Layer 2 of a small transformer language model trained on English Wikipedia (14 layers, counted from 0, width 96).
In attention head 1, each number of a token's query is one row of weights dot the token's vector x. The head spreads its attention over the tokens so far by the softmax of query dot key.

Query weights of the head. A number n stands for (n - 500) times 0.0011.
q0: 696 451 388 246 575 358 536 637 283 536 482 569 461 466 714 382 624 262 540 409 591 404 510 397 655 482 518 517 429 459 539 613 585 328 530 511 412 556 546 632 637 448 384 522 506 615 611 508 495 528 338 378 526 523 437 449 481 648 617 551 555 607 586 326 410 506 287 660 541 466 489 464 564 548 345 239 569 604 410 654 441 583 546 585 301 432 552 335 375 480 637 466 348 539 522 533
q1: 473 716 661 472 313 314 465 429 603 514 599 473 474 654 325 502 345 515 446 462 307 674 574 447 264 629 391 467 353 652 641 470 367 792 477 566 583 592 399 368 456 631 464 455 457 421 494 683 551 497 540 423 526 541 409 336 429 252 591 341 429 428 521 678 596 531 611 428 583 574 540 474 614 395 444 766 513 382 591 393 479 356 519 493 560 689 411 635 621 623 416 419 618 387 632 508
q2: 500 510 735 540 367 541 448 308 581 513 530 509 576 636 430 626 505 642 429 677 503 632 523 548 400 442 505 618 563 443 349 347 373 785 469 411 435 505 368 511 518 397 625 597 615 460 407 720 664 300 505 498 461 323 392 517 616 450 422 512 524 510 365 434 432 640 466 406 499 576 439 443 412 560 388 676 552 489 466 439 672 269 523 490 681 531 423 572 388 603 564 401 480 614 527 355
q3: 554 549 391 461 667 437 372 544 367 527 372 511 557 530 521 427 515 435 572 327 377 451 496 418 678 573 688 451 460 411 636 646 518 583 603 462 433 473 683 590 552 490 442 315 503 631 566 344 296 431 407 633 400 519 424 620 519 644 548 608 668 482 533 461 539 611 639 520 375 529 706 403 625 555 566 333 521 524 306 462 343 622 550 541 440 376 465 509 543 466 644 397 471 422 216 502
q4: 590 566 600 560 577 403 607 582 497 570 327 649 338 577 462 521 376 501 651 619 580 448 419 365 519 487 593 586 616 439 686 441 473 398 556 481 418 275 699 475 564 428 609 335 383 422 723 554 287 379 411 811 269 518 619 539 407 660 425 579 775 497 414 369 530 444 507 432 382 549 521 466 695 501 500 319 425 480 328 637 409 590 441 456 599 545 688 311 502 661 607 380 338 301 580 501
q5: 353 590 406 561 538 478 515 339 433 573 427 542 581 547 491 556 270 536 531 604 476 475 335 401 355 507 482 380 579 534 655 397 567 456 416 624 463 590 676 585 631 655 467 280 602 371 456 553 236 433 491 656 261 450 433 652 457 451 380 484 646 507 542 533 610 493 698 470 479 341 471 457 753 643 659 349 521 544 414 544 451 583 532 685 498 350 452 596 507 608 474 613 495 498 335 394
q6: 706 508 363 511 501 542 420 450 596 529 231 643 350 687 362 485 492 417 813 486 545 339 501 307 562 312 527 362 622 400 717 679 365 446 679 410 438 495 558 563 644 452 366 341 568 503 566 546 357 468 579 624 644 465 507 483 556 755 701 576 608 420 575 559 372 427 475 319 464 518 641 423 665 532 563 608 497 330 486 703 545 647 638 376 472 374 512 258 449 491 630 704 515 347 556 393
q7: 352 405 475 358 358 534 441 602 371 643 589 516 326 599 612 566 552 436 420 738 274 626 537 615 425 559 486 602 513 601 545 483 529 734 407 626 554 710 321 324 517 493 572 514 574 453 358 554 482 466 409 420 313 400 582 596 496 448 490 542 288 499 347 510 734 423 609 326 496 415 437 587 449 435 470 582 737 626 503 408 494 383 411 535 625 606 543 700 442 458 413 274 535 574 596 581
q8: 314 609 381 459 839 542 364 630 580 362 461 408 476 563 303 593 661 419 320 305 464 595 530 431 438 528 239 504 620 463 496 449 452 280 602 500 400 369 514 490 478 184 504 256 651 489 432 504 455 431 491 568 632 479 490 617 542 716 614 548 416 535 492 498 486 494 645 418 644 473 638 832 437 621 500 577 381 380 577 545 510 542 596 502 634 311 519 476 327 567 512 444 547 423 596 639
q9: 488 773 484 448 376 347 584 493 618 609 428 507 509 628 353 528 454 440 456 466 371 581 347 195 250 566 495 654 480 503 577 562 568 536 540 238 488 554 599 518 379 493 576 551 506 372 574 190 266 478 528 577 492 378 575 746 396 382 253 499 495 561 791 655 348 551 613 479 740 763 541 364 523 566 419 372 288 338 436 496 673 463 708 569 737 430 514 768 522 386 425 454 451 560 403 700
q10: 417 548 523 536 513 465 497 474 419 356 674 545 622 565 440 767 694 363 488 420 689 361 280 295 613 464 442 416 538 446 347 673 430 349 481 541 498 685 406 247 381 678 361 538 537 750 587 530 633 537 462 271 625 693 472 632 522 372 324 408 543 400 548 243 483 530 473 447 422 514 896 455 456 440 493 536 480 597 397 622 495 409 610 594 669 367 392 296 287 560 649 645 545 434 806 492
q11: 682 615 482 488 317 279 488 400 414 568 604 483 462 559 444 380 536 504 623 534 430 376 589 455 703 559 463 548 339 551 559 437 662 606 241 542 356 738 488 610 514 559 539 253 569 308 619 327 574 434 608 530 676 501 349 405 603 324 482 527 352 578 600 531 579 403 461 510 586 669 674 266 678 626 624 306 615 399 529 461 572 538 376 539 535 743 409 459 713 479 455 551 499 494 483 476
q12: 683 679 385 497 551 651 461 546 644 515 492 527 366 528 472 491 617 563 451 511 534 467 631 374 433 624 600 175 451 296 434 629 417 534 602 522 454 625 584 415 472 374 326 649 312 453 435 487 351 521 610 505 538 488 413 400 318 619 778 653 273 603 481 474 438 461 323 574 376 655 371 485 545 581 446 524 407 583 492 492 548 368 487 673 280 446 583 440 469 440 631 765 744 466 729 532
q13: 746 723 600 584 368 440 379 623 394 461 585 346 507 635 425 654 498 492 431 520 612 714 633 557 427 386 512 281 625 429 616 640 551 404 724 398 462 497 449 394 452 363 548 417 544 426 633 787 457 582 651 482 534 451 502 538 586 309 226 305 590 458 398 605 440 331 390 539 472 643 423 392 309 558 533 485 494 689 561 471 459 442 355 622 558 529 379 454 606 361 493 650 427 315 408 580
q14: 582 651 520 379 279 540 607 439 502 508 421 539 692 552 495 397 613 654 470 563 261 480 723 312 643 418 425 476 562 420 392 408 586 401 587 744 333 510 622 527 593 251 650 704 440 625 560 528 641 650 369 506 348 544 409 554 539 419 527 699 425 485 324 474 447 512 405 458 245 448 666 379 483 442 183 659 513 400 710 523 590 497 603 405 683 457 486 592 306 567 496 452 372 435 537 589
q15: 326 709 427 515 580 544 502 96 489 604 431 473 429 400 491 531 476 509 513 362 687 398 437 491 380 536 409 579 412 461 551 491 453 473 544 529 491 470 622 675 555 421 543 502 649 559 427 763 538 652 673 684 512 539 401 406 519 450 488 506 620 404 670 421 431 826 275 539 655 505 415 472 518 519 449 522 406 560 417 454 240 553 481 580 644 564 493 366 581 596 537 572 341 509 413 304
q16: 566 410 606 456 431 341 442 550 353 437 516 588 411 531 419 356 616 346 442 487 445 508 592 718 661 433 576 532 657 558 383 545 589 424 630 504 409 380 586 616 718 510 574 448 591 610 494 457 427 620 428 725 397 639 451 530 566 541 586 451 578 488 448 426 557 410 349 531 551 420 547 556 375 524 622 292 488 596 428 492 434 582 380 438 540 301 559 490 330 494 468 626 503 558 402 544
q17: 559 367 510 527 431 590 371 448 479 438 450 457 492 435 520 560 464 569 502 716 404 469 432 548 480 522 479 469 463 512 502 533 616 672 520 453 617 488 428 639 403 481 624 311 680 339 427 555 447 195 532 363 601 378 353 493 569 485 576 408 493 696 285 503 556 617 581 400 507 494 631 595 426 604 453 616 689 570 573 358 448 513 597 492 436 507 569 587 559 590 520 401 378 462 551 388
q18: 501 596 486 521 610 641 565 509 398 389 404 453 438 512 564 608 655 487 632 344 290 328 723 459 619 463 607 468 560 405 209 699 528 530 598 443 393 356 627 471 501 393 309 431 468 758 597 551 649 669 386 522 348 454 684 655 486 503 608 546 505 443 483 376 418 626 414 513 449 356 509 289 399 613 398 496 557 632 521 600 343 562 475 597 348 498 504 446 218 424 538 699 347 584 548 491
q19: 398 454 698 648 658 683 474 391 577 550 605 538 491 484 744 393 701 639 484 460 663 508 370 487 708 343 674 649 598 514 447 428 529 406 561 472 147 545 382 576 385 471 519 564 351 605 490 445 446 496 461 464 581 643 627 439 415 584 230 457 547 491 410 395 376 615 376 656 521 483 473 445 269 542 395 331 508 490 429 643 688 594 473 693 511 417 333 342 439 281 557 480 438 508 494 504
q20: 578 526 397 551 621 586 604 594 551 450 548 460 596 420 485 454 378 360 507 440 476 483 343 351 367 504 403 426 635 473 476 528 527 494 584 505 360 502 558 658 496 589 437 401 624 424 561 647 440 500 509 518 394 587 488 664 561 623 538 541 531 628 634 495 321 419 481 587 489 406 556 417 714 586 626 357 519 464 555 564 573 553 641 533 385 356 327 460 308 481 619 605 370 454 470 493
q21: 658 474 523 392 548 485 395 452 567 447 374 437 773 418 552 591 625 294 653 141 518 479 392 706 442 411 454 353 616 521 561 503 474 457 352 526 471 582 415 447 530 625 411 685 397 563 477 418 507 647 560 509 607 581 508 573 426 704 710 322 552 621 553 418 227 643 405 614 547 566 373 480 549 711 398 214 306 531 447 442 423 512 545 439 352 196 490 459 598 614 708 708 520 381 557 638
q22: 509 627 455 671 389 507 536 396 515 462 436 420 457 513 553 318 601 541 356 525 522 386 510 619 757 546 515 671 454 449 388 433 555 322 581 546 597 417 509 421 569 250 553 407 681 663 416 502 594 474 404 299 511 540 563 498 500 587 434 594 560 596 390 464 392 432 450 635 471 557 457 699 482 538 582 451 609 482 547 510 531 435 591 501 506 554 490 560 405 564 349 508 487 335 449 529
q23: 426 348 522 660 370 563 359 405 351 471 670 394 494 569 526 572 583 684 375 558 487 602 428 391 562 515 280 520 456 703 267 538 584 616 431 586 635 637 454 238 425 305 742 619 597 406 220 615 561 399 664 269 738 331 437 287 519 184 437 409 359 505 367 439 546 464 639 434 558 551 456 650 461 465 407 588 556 479 537 432 701 334 612 568 740 672 513 748 511 425 402 552 632 486 629 496
q24: 474 579 541 652 342 436 441 482 461 368 608 279 553 607 418 305 588 375 594 594 422 427 273 334 526 595 599 409 450 564 965 425 412 661 632 654 498 720 559 439 526 617 421 477 397 498 537 456 437 639 429 632 465 767 545 592 340 580 400 500 343 544 558 749 498 617 451 628 277 664 417 541 660 367 450 393 385 718 572 304 400 472 322 362 481 483 448 614 460 800 324 425 518 342 562 427
q25: 504 522 473 408 567 513 489 564 544 454 517 599 497 426 517 458 500 457 544 477 688 220 754 492 418 606 419 554 657 827 343 468 354 519 465 491 499 555 537 275 575 332 660 710 632 399 504 402 390 484 602 619 543 481 524 474 514 451 480 380 526 544 458 462 486 484 623 558 733 664 531 376 413 547 572 564 448 275 466 349 695 631 510 656 507 335 404 302 388 607 553 372 538 558 376 406
q26: 603 536 497 555 294 536 645 622 482 670 343 342 440 474 740 463 565 406 578 249 533 610 522 544 513 506 526 477 624 374 430 622 477 397 540 487 294 509 631 382 641 498 517 676 424 479 470 445 295 555 581 438 682 682 370 470 441 416 435 449 395 521 563 594 705 650 590 497 411 662 312 456 466 332 578 484 560 425 622 525 742 410 613 566 489 677 336 422 627 417 536 479 505 440 374 305
q27: 504 420 280 666 409 508 597 513 290 342 460 517 498 591 464 603 565 559 521 439 539 284 524 534 541 678 414 559 539 613 474 581 544 494 717 432 454 563 632 649 436 523 478 725 548 304 507 678 448 554 686 591 301 446 640 457 545 496 691 240 422 661 468 468 695 540 605 619 334 487 360 462 462 549 405 334 283 551 376 406 390 596 529 430 548 443 613 418 641 504 622 340 488 263 451 560
q28: 673 579 497 610 662 461 286 476 403 512 493 465 580 513 497 661 481 526 407 329 417 709 611 259 401 370 525 427 585 539 389 493 508 488 408 420 488 374 704 616 629 484 626 302 515 603 658 533 324 194 351 466 629 640 502 613 615 478 366 502 261 717 406 510 402 514 537 416 352 520 587 418 714 472 339 435 473 389 474 544 415 743 533 513 583 500 663 693 421 439 621 634 322 461 519 482
q29: 320 473 359 479 381 578 611 467 533 473 551 754 681 409 571 188 629 480 506 604 545 750 598 663 433 437 395 684 601 369 405 504 631 538 459 504 474 528 403 648 503 422 387 706 469 458 428 676 595 692 500 414 398 501 550 649 485 522 554 363 250 498 586 505 541 594 435 395 528 626 556 562 415 406 552 351 579 493 590 517 420 402 365 545 603 450 201 570 391 233 375 262 720 468 612 547
q30: 559 621 361 427 392 485 454 352 529 472 557 296 637 506 694 602 497 388 748 733 410 540 301 418 425 456 340 406 485 329 604 605 470 486 577 486 426 412 496 515 493 430 528 587 532 558 566 528 894 386 423 552 706 454 610 509 342 525 354 581 412 590 457 707 535 514 415 537 385 370 726 468 385 592 622 598 342 521 607 405 400 416 565 475 356 486 665 532 586 348 591 141 637 681 509 363
q31: 431 464 530 600 489 434 383 357 557 372 532 569 306 283 595 507 653 771 542 498 457 452 351 727 382 474 513 579 877 636 621 413 646 620 676 478 594 521 529 445 473 701 508 497 484 403 531 440 314 485 465 639 514 732 507 241 585 440 558 355 532 539 400 563 787 553 434 219 453 495 450 283 456 486 383 568 538 354 553 627 409 541 303 747 572 541 435 375 500 482 428 344 609 459 337 523

Each question shows a short text with each token's key, already scaled and adjusted for position as the last token sees it. A number n stands for (n - 500) times 0.0029.

Then comes the last token's vector x. A number n stands for (n - 500) times 0.0077.

0 "anda": 395 516 543 548 581 537 516 219 526 496 567 583 570 539 415 480 555 498 569 416 481 581 453 612 448 496 502 480 468 509 332 528
1 "'": 325 442 480 530 585 639 571 208 452 587 553 581 564 571 446 474 440 580 543 420 472 566 537 669 514 537 473 568 435 555 504 466
2 "s": 517 445 496 535 514 504 479 156 519 552 537 552 615 424 488 521 434 526 529 598 501 536 584 576 358 576 542 554 457 540 444 473
3 " Vic": 504 282 485 679 720 604 449 123 536 518 523 436 470 502 516 416 462 567 671 447 456 604 336 755 433 462 543 459 475 650 492 439
4 "tim": 613 319 491 616 612 545 454 205 510 519 450 545 481 454 405 500 542 443 604 527 457 510 408 652 425 588 640 490 477 574 454 549
5 " |": 448 400 546 602 624 618 555 132 394 451 391 567 543 420 535 463 452 460 536 555 473 449 411 673 518 527 522 429 322 635 495 524
x: 550 457 632 422 560 438 526 548 594 458 599 611 563 670 604 650 449 631 673 659 585 559 410 428 472 331 774 391 538 394 534 585 537 573 614 528 343 166 453 532 570 456 384 644 630 463 557 326 725 508 512 487 384 438 334 550 467 381 462 355 802 396 549 586 539 631 582 621 443 415 524 328 616 562 648 398 346 297 464 572 386 553 571 542 414 399 453 511 330 481 537 502 463 338 447 68
Which token does the last token look at most, and with what share of its attention? 3 " Vic", with about 50%

0 " L": 441 531 521 609 631 630 418 146 488 451 455 544 531 473 518 428 497 673 658 447 437 500 454 622 438 596 504 494 418 561 466 459
1 "t": 474 434 525 530 559 520 418 225 446 536 490 611 564 496 554 400 389 525 551 533 436 556 475 563 368 596 596 518 510 519 451 416
2 ".": 504 484 528 428 588 571 527 131 373 455 504 554 546 380 544 436 508 507 455 517 451 587 518 563 428 545 517 536 454 675 547 518
3 " A": 502 339 426 618 645 634 493 114 462 434 481 507 494 434 495 447 455 540 587 542 449 585 484 708 493 574 520 517 475 592 449 505
4 "y": 589 405 498 559 530 560 496 260 484 515 557 574 562 468 469 481 534 458 529 555 543 576 537 574 372 519 534 554 463 614 424 466
5 "ala": 498 515 498 590 596 534 483 250 524 505 501 535 576 500 445 434 595 454 507 440 534 607 414 599 428 502 527 476 436 611 356 486
x: 430 642 478 510 613 542 555 414 861 504 493 400 523 367 362 506 608 557 452 535 509 509 453 708 367 483 738 418 560 326 621 524 644 478 803 434 406 398 667 527 481 365 462 521 382 386 652 439 438 579 251 377 411 682 414 523 670 711 618 467 828 595 437 449 382 481 478 481 389 640 483 428 576 552 455 317 397 560 538 522 351 534 524 457 461 430 485 98 622 417 583 542 393 521 448 438
Which token does the last token look at most, and with what share of its attention? 3 " A", with about 50%

0 "ke": 378 504 460 565 565 576 441 282 456 521 529 508 500 538 475 428 541 561 546 428 495 491 490 599 356 563 494 580 549 493 417 491
1 " |": 564 471 565 599 584 621 557 183 374 435 408 537 537 429 546 491 478 600 464 553 436 473 458 655 525 523 495 445 341 638 485 508
2 " ": 475 391 394 515 565 610 543 68 427 510 510 562 624 427 502 446 467 572 535 546 516 470 473 605 425 555 471 515 417 601 474 471
3 " |": 490 406 571 589 601 616 555 170 375 430 409 543 543 426 544 484 571 544 497 562 445 466 450 658 521 534 502 446 338 637 485 505
4 "\n": 505 492 493 510 613 639 573 57 367 546 529 552 598 431 482 480 509 482 502 466 487 470 432 553 444 561 426 566 393 623 504 508
5 "|": 481 516 563 566 673 739 594 192 340 411 387 531 516 449 481 425 510 487 545 455 503 423 409 598 538 477 515 513 345 617 522 461
x: 502 709 411 482 507 549 450 412 490 528 493 667 651 459 756 486 450 690 707 475 679 536 525 672 190 379 730 456 572 398 764 513 315 456 460 421 290 360 537 578 579 452 386 632 581 656 649 441 621 405 544 383 565 629 421 392 468 345 479 370 473 334 613 561 544 518 518 549 428 416 440 391 680 551 500 665 330 324 437 395 381 677 466 676 386 481 532 521 554 393 439 594 350 382 493 248
Which token does the last token look at most? 4 "\n"

0 " |": 515 513 556 603 581 621 558 189 372 438 407 536 536 432 545 492 435 604 454 546 432 470 460 653 529 521 497 444 340 636 484 509
1 "\n": 491 477 495 501 612 641 572 62 364 547 527 552 599 436 478 483 489 500 503 464 476 466 433 555 446 558 433 564 391 625 506 507
2 "|": 516 485 575 556 670 736 590 196 350 412 391 531 520 446 479 424 483 483 510 442 485 419 413 605 534 482 522 514 344 617 514 457
3 " ": 519 377 397 513 586 639 552 67 410 512 486 567 600 437 493 443 459 513 523 535 521 445 465 604 445 548 479 522 404 615 483 480
4 "2": 611 454 487 539 614 616 534 127 411 420 471 529 611 481 543 444 569 474 550 476 457 480 377 626 451 530 551 582 422 626 478 526
5 "0": 519 465 449 545 580 606 481 127 511 453 584 520 546 463 440 469 611 430 570 485 452 506 376 649 550 543 541 571 415 596 515 510
x: 592 661 538 365 763 564 626 531 457 576 424 582 513 554 381 451 322 514 663 389 679 510 369 467 317 371 431 323 447 480 363 567 460 619 687 406 422 451 587 779 404 605 274 646 512 566 551 373 595 588 521 687 330 508 385 656 359 399 479 325 459 417 631 551 500 527 456 399 332 534 790 363 576 518 622 666 286 477 648 588 394 663 499 467 337 435 546 638 420 613 377 554 338 408 460 524
Which token does the last token look at most? 1 "\n"

0 "%": 389 622 600 575 607 604 478 174 679 407 470 462 656 489 524 456 525 550 524 471 536 599 354 674 428 620 517 500 459 591 540 529
1 " for": 443 525 527 585 591 637 545 106 395 508 437 554 466 480 528 362 454 558 575 475 500 559 390 693 448 590 435 474 439 540 539 531
2 " \"": 452 444 457 523 666 634 531 170 405 574 411 551 544 476 555 423 468 544 633 429 470 566 414 678 498 565 463 439 436 585 489 471
3 "S": 571 350 492 634 719 584 454 120 531 390 496 553 565 461 610 409 398 557 623 457 460 507 384 673 434 526 529 512 422 566 485 479
4 "cor": 719 386 392 563 636 581 475 304 506 518 511 649 585 531 524 486 569 422 599 538 450 584 381 649 531 613 569 520 422 572 390 502
5 "p": 497 411 493 614 662 554 441 231 536 507 557 591 557 478 515 423 602 456 589 572 429 530 498 609 390 535 551 527 435 574 444 526
x: 626 582 545 514 565 438 551 481 515 498 398 595 595 467 642 296 344 239 622 413 590 680 260 441 740 452 573 366 545 355 824 497 590 367 240 497 436 529 552 347 472 539 297 477 495 465 764 313 435 518 397 581 341 637 391 559 634 584 600 527 555 713 676 608 430 489 485 552 524 437 605 440 593 579 649 271 482 533 407 471 424 535 643 520 266 358 498 502 456 445 572 551 308 359 577 575
Which token does the last token look at most, and with what share of its attention? 4 "cor", with about 90%

0 "\"": 467 498 543 590 629 629 499 177 432 560 445 559 564 449 540 434 549 575 643 504 468 423 376 665 487 526 402 477 412 503 563 558
1 " received": 462 502 532 594 598 712 581 189 465 541 346 420 462 501 588 475 533 542 662 521 544 450 403 717 517 720 523 506 411 530 526 560
2 " the": 454 446 501 545 659 716 602 115 431 440 426 556 524 495 510 420 493 561 619 425 461 569 384 727 569 551 496 522 403 533 510 501
3 " low": 535 444 421 591 722 680 471 129 598 525 412 601 500 456 457 363 386 532 607 308 403 565 314 702 556 590 556 529 433 583 495 482
4 "est": 567 415 449 561 582 483 497 334 689 514 571 464 558 414 492 514 567 459 526 550 443 586 460 590 431 575 454 533 432 561 414 511
5 " rating": 556 453 510 643 607 650 515 342 586 533 493 521 422 477 663 593 586 471 666 475 545 415 374 679 504 522 543 445 561 497 654 567
x: 672 462 400 508 582 620 445 529 645 631 284 781 604 584 377 381 495 423 491 581 472 217 334 357 504 484 355 527 712 425 475 491 413 518 565 473 631 554 475 536 399 437 632 588 380 403 511 416 502 435 427 819 538 432 529 608 319 439 611 580 515 618 487 385 568 516 423 495 448 349 486 203 404 403 443 547 429 270 437 536 558 559 737 453 732 611 363 673 707 501 515 579 787 434 462 567
Which two tokens does the last token look at most, in order? 1 " received", 3 " low"

0 " of": 477 493 461 457 529 583 633 108 347 506 477 540 576 469 463 421 446 509 550 515 450 481 507 596 430 597 464 596 468 555 509 581
1 " marriage": 349 547 604 592 580 725 532 106 573 506 487 548 531 511 507 556 501 611 647 420 488 512 362 706 453 485 524 462 476 651 435 481
2 " file": 420 383 577 661 611 679 516 174 490 535 463 567 456 537 567 525 372 596 676 489 466 464 409 728 496 558 569 447 499 622 462 501
3 "d": 630 436 492 527 533 558 506 231 395 537 464 583 522 429 524 434 482 469 561 588 478 498 554 583 429 630 572 487 484 547 437 436
4 " by": 568 449 465 521 600 705 647 154 468 549 479 481 446 481 495 393 530 519 594 492 433 468 427 688 472 568 441 508 429 577 586 484
5 " the": 525 436 461 554 651 704 603 103 446 419 424 549 508 509 486 407 525 486 579 406 470 593 384 711 544 528 495 541 389 554 521 500
x: 727 516 414 410 731 419 432 465 552 477 604 561 461 433 749 453 305 663 732 458 635 416 512 499 418 421 598 563 641 394 453 472 547 429 515 474 507 214 540 708 400 712 400 597 584 449 709 441 506 522 566 457 529 646 488 458 510 425 481 475 507 314 447 654 357 562 408 414 362 632 542 662 478 544 559 238 335 327 576 402 458 431 598 500 387 556 483 633 474 519 668 604 426 363 605 46
Which token does the last token look at most? 0 " of"

0 " |": 515 513 556 603 581 621 558 189 372 438 407 536 536 432 545 492 435 604 454 546 432 470 460 653 529 521 497 444 340 636 484 509
1 "\n": 491 477 495 501 612 641 572 62 364 547 527 552 599 436 478 483 489 500 503 464 476 466 433 555 446 558 433 564 391 625 506 507
2 "|": 516 485 575 556 670 736 590 196 350 412 391 531 520 446 479 424 483 483 510 442 485 419 413 605 534 482 522 514 344 617 514 457
3 " ": 519 377 397 513 586 639 552 67 410 512 486 567 600 437 493 443 459 513 523 535 521 445 465 604 445 548 479 522 404 615 483 480
4 "2": 611 454 487 539 614 616 534 127 411 420 471 529 611 481 543 444 569 474 550 476 457 480 377 626 451 530 551 582 422 626 478 526
5 "0": 519 465 449 545 580 606 481 127 511 453 584 520 546 463 440 469 611 430 570 485 452 506 376 649 550 543 541 571 415 596 515 510
x: 592 661 538 365 763 564 626 531 457 576 424 582 513 554 381 451 322 514 663 389 679 510 369 467 317 371 431 323 447 480 363 567 460 619 687 406 422 451 587 779 404 605 274 646 512 566 551 373 595 588 521 687 330 508 385 656 359 399 479 325 459 417 631 551 500 527 456 399 332 534 790 363 576 518 622 666 286 477 648 588 394 663 499 467 337 435 546 638 420 613 377 554 338 408 460 524
Which token does the last token look at most? 1 "\n"

0 "vor": 404 507 540 590 579 537 405 296 548 425 509 556 528 531 503 482 607 597 605 461 503 605 525 622 391 444 556 430 506 541 424 496
1 "ce": 410 430 521 631 543 584 429 277 527 431 531 543 571 498 493 493 401 567 576 478 451 628 490 615 423 509 453 575 440 536 386 487
2 " Act": 469 408 523 683 574 617 484 154 557 429 525 540 488 524 542 525 431 676 666 498 516 494 379 715 411 544 488 398 503 603 513 503
3 ",": 476 490 478 458 502 552 587 145 385 515 480 541 611 435 492 463 493 503 465 582 495 559 500 614 388 548 453 531 424 536 464 471
4 " ": 536 376 364 514 538 608 555 76 454 536 519 593 609 442 488 464 483 459 500 548 522 451 475 601 430 539 482 481 393 578 465 483
5 "1": 498 462 431 497 558 607 530 134 473 478 563 589 524 437 438 484 607 417 526 546 436 461 388 610 469 595 507 476 394 571 416 546
x: 508 444 577 405 594 459 626 558 571 465 608 689 516 583 298 362 361 584 628 399 538 550 545 470 508 436 354 390 535 308 341 412 516 709 698 298 387 453 696 618 490 667 413 741 561 576 704 361 563 548 595 598 332 521 385 543 464 437 514 496 648 322 655 665 479 528 478 402 320 461 667 403 621 487 506 647 321 410 640 464 362 633 611 572 331 425 657 374 461 483 255 433 247 369 515 554
Which token does the last token look at most, and with what share of its attention? 4 " ", with about 50%

0 " acting": 476 494 523 543 562 705 551 268 453 607 439 551 489 485 516 518 560 562 593 419 447 498 375 640 542 541 608 417 469 496 504 552
1 " ski": 326 357 495 673 661 716 395 184 518 633 458 654 468 542 520 469 491 626 722 462 433 539 320 692 527 580 600 400 450 576 435 556
2 "ll": 520 388 507 571 570 622 483 329 444 579 478 577 512 597 480 472 371 509 567 574 428 507 467 573 395 559 571 480 362 541 426 452
3 "s": 550 433 482 520 507 522 462 192 500 579 534 571 595 421 477 539 470 473 553 624 516 493 574 555 366 562 551 527 465 516 453 488
4 " and": 527 462 461 491 561 657 581 162 349 566 481 552 543 420 556 411 514 478 496 522 440 539 487 618 507 529 484 540 449 570 518 551
5 " her": 540 415 397 586 600 729 463 196 449 489 394 551 533 474 511 460 604 440 650 429 496 618 383 648 550 539 501 468 439 671 461 492
x: 605 436 444 295 575 495 474 378 668 245 746 580 460 405 635 330 276 592 618 441 488 237 430 428 477 584 687 494 616 314 441 543 355 524 517 402 310 297 547 635 328 674 415 527 542 614 652 567 607 504 515 415 604 630 489 409 478 680 579 412 692 356 624 608 663 455 468 379 475 535 478 661 476 542 427 396 478 451 388 524 713 409 733 534 410 428 442 363 411 552 659 571 705 563 357 418
Which token does the last token look at most, and with what share of its attention? 3 "s", with about 70%

0 " |": 515 513 556 603 581 621 558 189 372 438 407 536 536 432 545 492 435 604 454 546 432 470 460 653 529 521 497 444 340 636 484 509
1 " Vince": 385 394 508 565 726 641 416 150 516 473 520 583 531 543 448 485 537 623 700 365 456 623 357 709 474 444 550 437 382 578 352 417
2 " A": 461 352 445 636 648 638 489 123 462 478 494 504 472 417 500 468 500 600 610 524 454 571 467 713 524 525 523 488 460 567 438 519
3 "go": 629 371 494 614 549 530 428 235 501 535 529 512 463 493 536 533 454 502 619 535 437 535 462 604 409 559 479 574 428 522 379 479
4 "st": 596 426 470 552 554 555 511 164 538 485 543 546 538 449 519 493 639 458 598 553 397 528 480 632 412 669 557 541 417 476 376 538
5 "ino": 605 432 479 606 602 548 470 195 493 526 531 567 575 487 437 473 561 454 561 483 539 536 435 622 443 415 487 453 469 547 399 399
x: 403 441 461 663 557 704 668 577 733 450 442 429 580 446 418 482 445 568 330 481 364 493 319 649 426 657 761 576 634 347 726 523 418 372 673 571 355 377 423 518 378 544 365 476 426 457 676 317 550 597 361 617 310 612 513 529 482 583 574 373 560 566 557 554 346 518 539 436 559 419 480 367 636 540 290 273 438 554 574 485 327 699 549 351 482 520 750 245 579 413 585 698 518 535 546 334
Which token does the last token look at most, and with what share of its attention? 2 " A", with about 40%

0 "it": 367 535 545 575 573 585 513 249 513 465 500 458 492 432 529 469 444 564 614 453 471 513 511 583 387 539 460 550 460 606 424 514
1 "ly": 374 469 503 521 570 598 473 221 492 504 515 486 677 426 523 463 456 525 590 493 433 504 446 629 513 559 506 583 444 568 409 458
2 " ": 470 385 394 518 579 615 544 56 436 524 507 571 626 443 491 449 454 561 552 533 519 452 459 614 426 559 493 506 399 596 476 472
3 "ban": 643 395 475 553 615 583 432 256 503 525 513 569 537 502 546 538 374 448 613 518 478 539 390 615 368 529 572 437 521 561 324 524
4 "s": 557 460 482 501 514 507 457 137 511 546 554 550 614 414 491 535 528 470 525 589 513 523 571 574 354 578 544 560 473 520 441 464
5 " same": 585 356 466 677 649 781 472 92 601 432 483 562 605 456 461 399 543 549 692 299 543 672 327 778 586 470 498 444 408 618 453 431
x: 458 512 478 448 629 514 575 230 771 367 446 642 444 278 424 381 375 442 783 678 545 552 379 594 325 627 793 393 498 308 578 344 554 403 399 597 561 438 372 759 406 496 436 620 507 482 598 391 364 523 433 545 449 486 517 457 659 498 655 581 502 331 515 531 412 565 379 523 342 504 651 582 552 642 493 433 443 411 439 405 623 366 551 656 258 641 542 530 639 574 679 599 482 532 461 253
Which token does the last token look at most? 2 " "

0 "pe": 417 522 457 674 619 539 407 203 592 403 520 533 555 480 470 513 577 676 532 524 453 545 430 698 367 501 501 475 501 544 464 417
1 " |": 584 483 565 611 609 617 548 149 374 425 396 552 540 417 547 460 490 610 473 523 452 465 424 669 535 528 491 457 322 645 485 508
2 " Mary": 426 443 500 618 679 633 458 82 558 471 518 489 507 444 455 427 438 601 655 345 484 575 333 706 458 439 480 451 462 651 395 479
3 "'": 612 405 469 555 589 626 554 198 467 603 541 581 554 557 447 474 386 513 566 421 490 583 507 671 521 530 452 540 427 571 509 474
4 "s": 538 452 485 522 522 493 478 152 523 556 524 548 601 425 478 523 545 481 541 597 506 546 562 581 362 570 533 533 447 545 452 483
5 " Order": 571 296 450 657 632 704 573 160 581 424 532 584 494 504 453 560 608 458 581 438 489 425 462 705 406 497 574 418 508 525 464 578
x: 582 502 418 497 480 523 595 466 539 568 495 623 394 512 685 539 95 545 754 698 357 426 438 552 697 473 527 571 362 476 705 336 398 660 521 526 533 441 665 705 497 337 418 555 405 651 486 284 559 297 504 568 498 389 542 507 675 551 670 669 470 505 569 338 484 421 461 253 614 372 578 449 385 557 706 348 422 480 611 595 431 479 506 339 614 562 463 343 499 383 453 688 458 409 527 275
Which token does the last token look at most? 1 " |"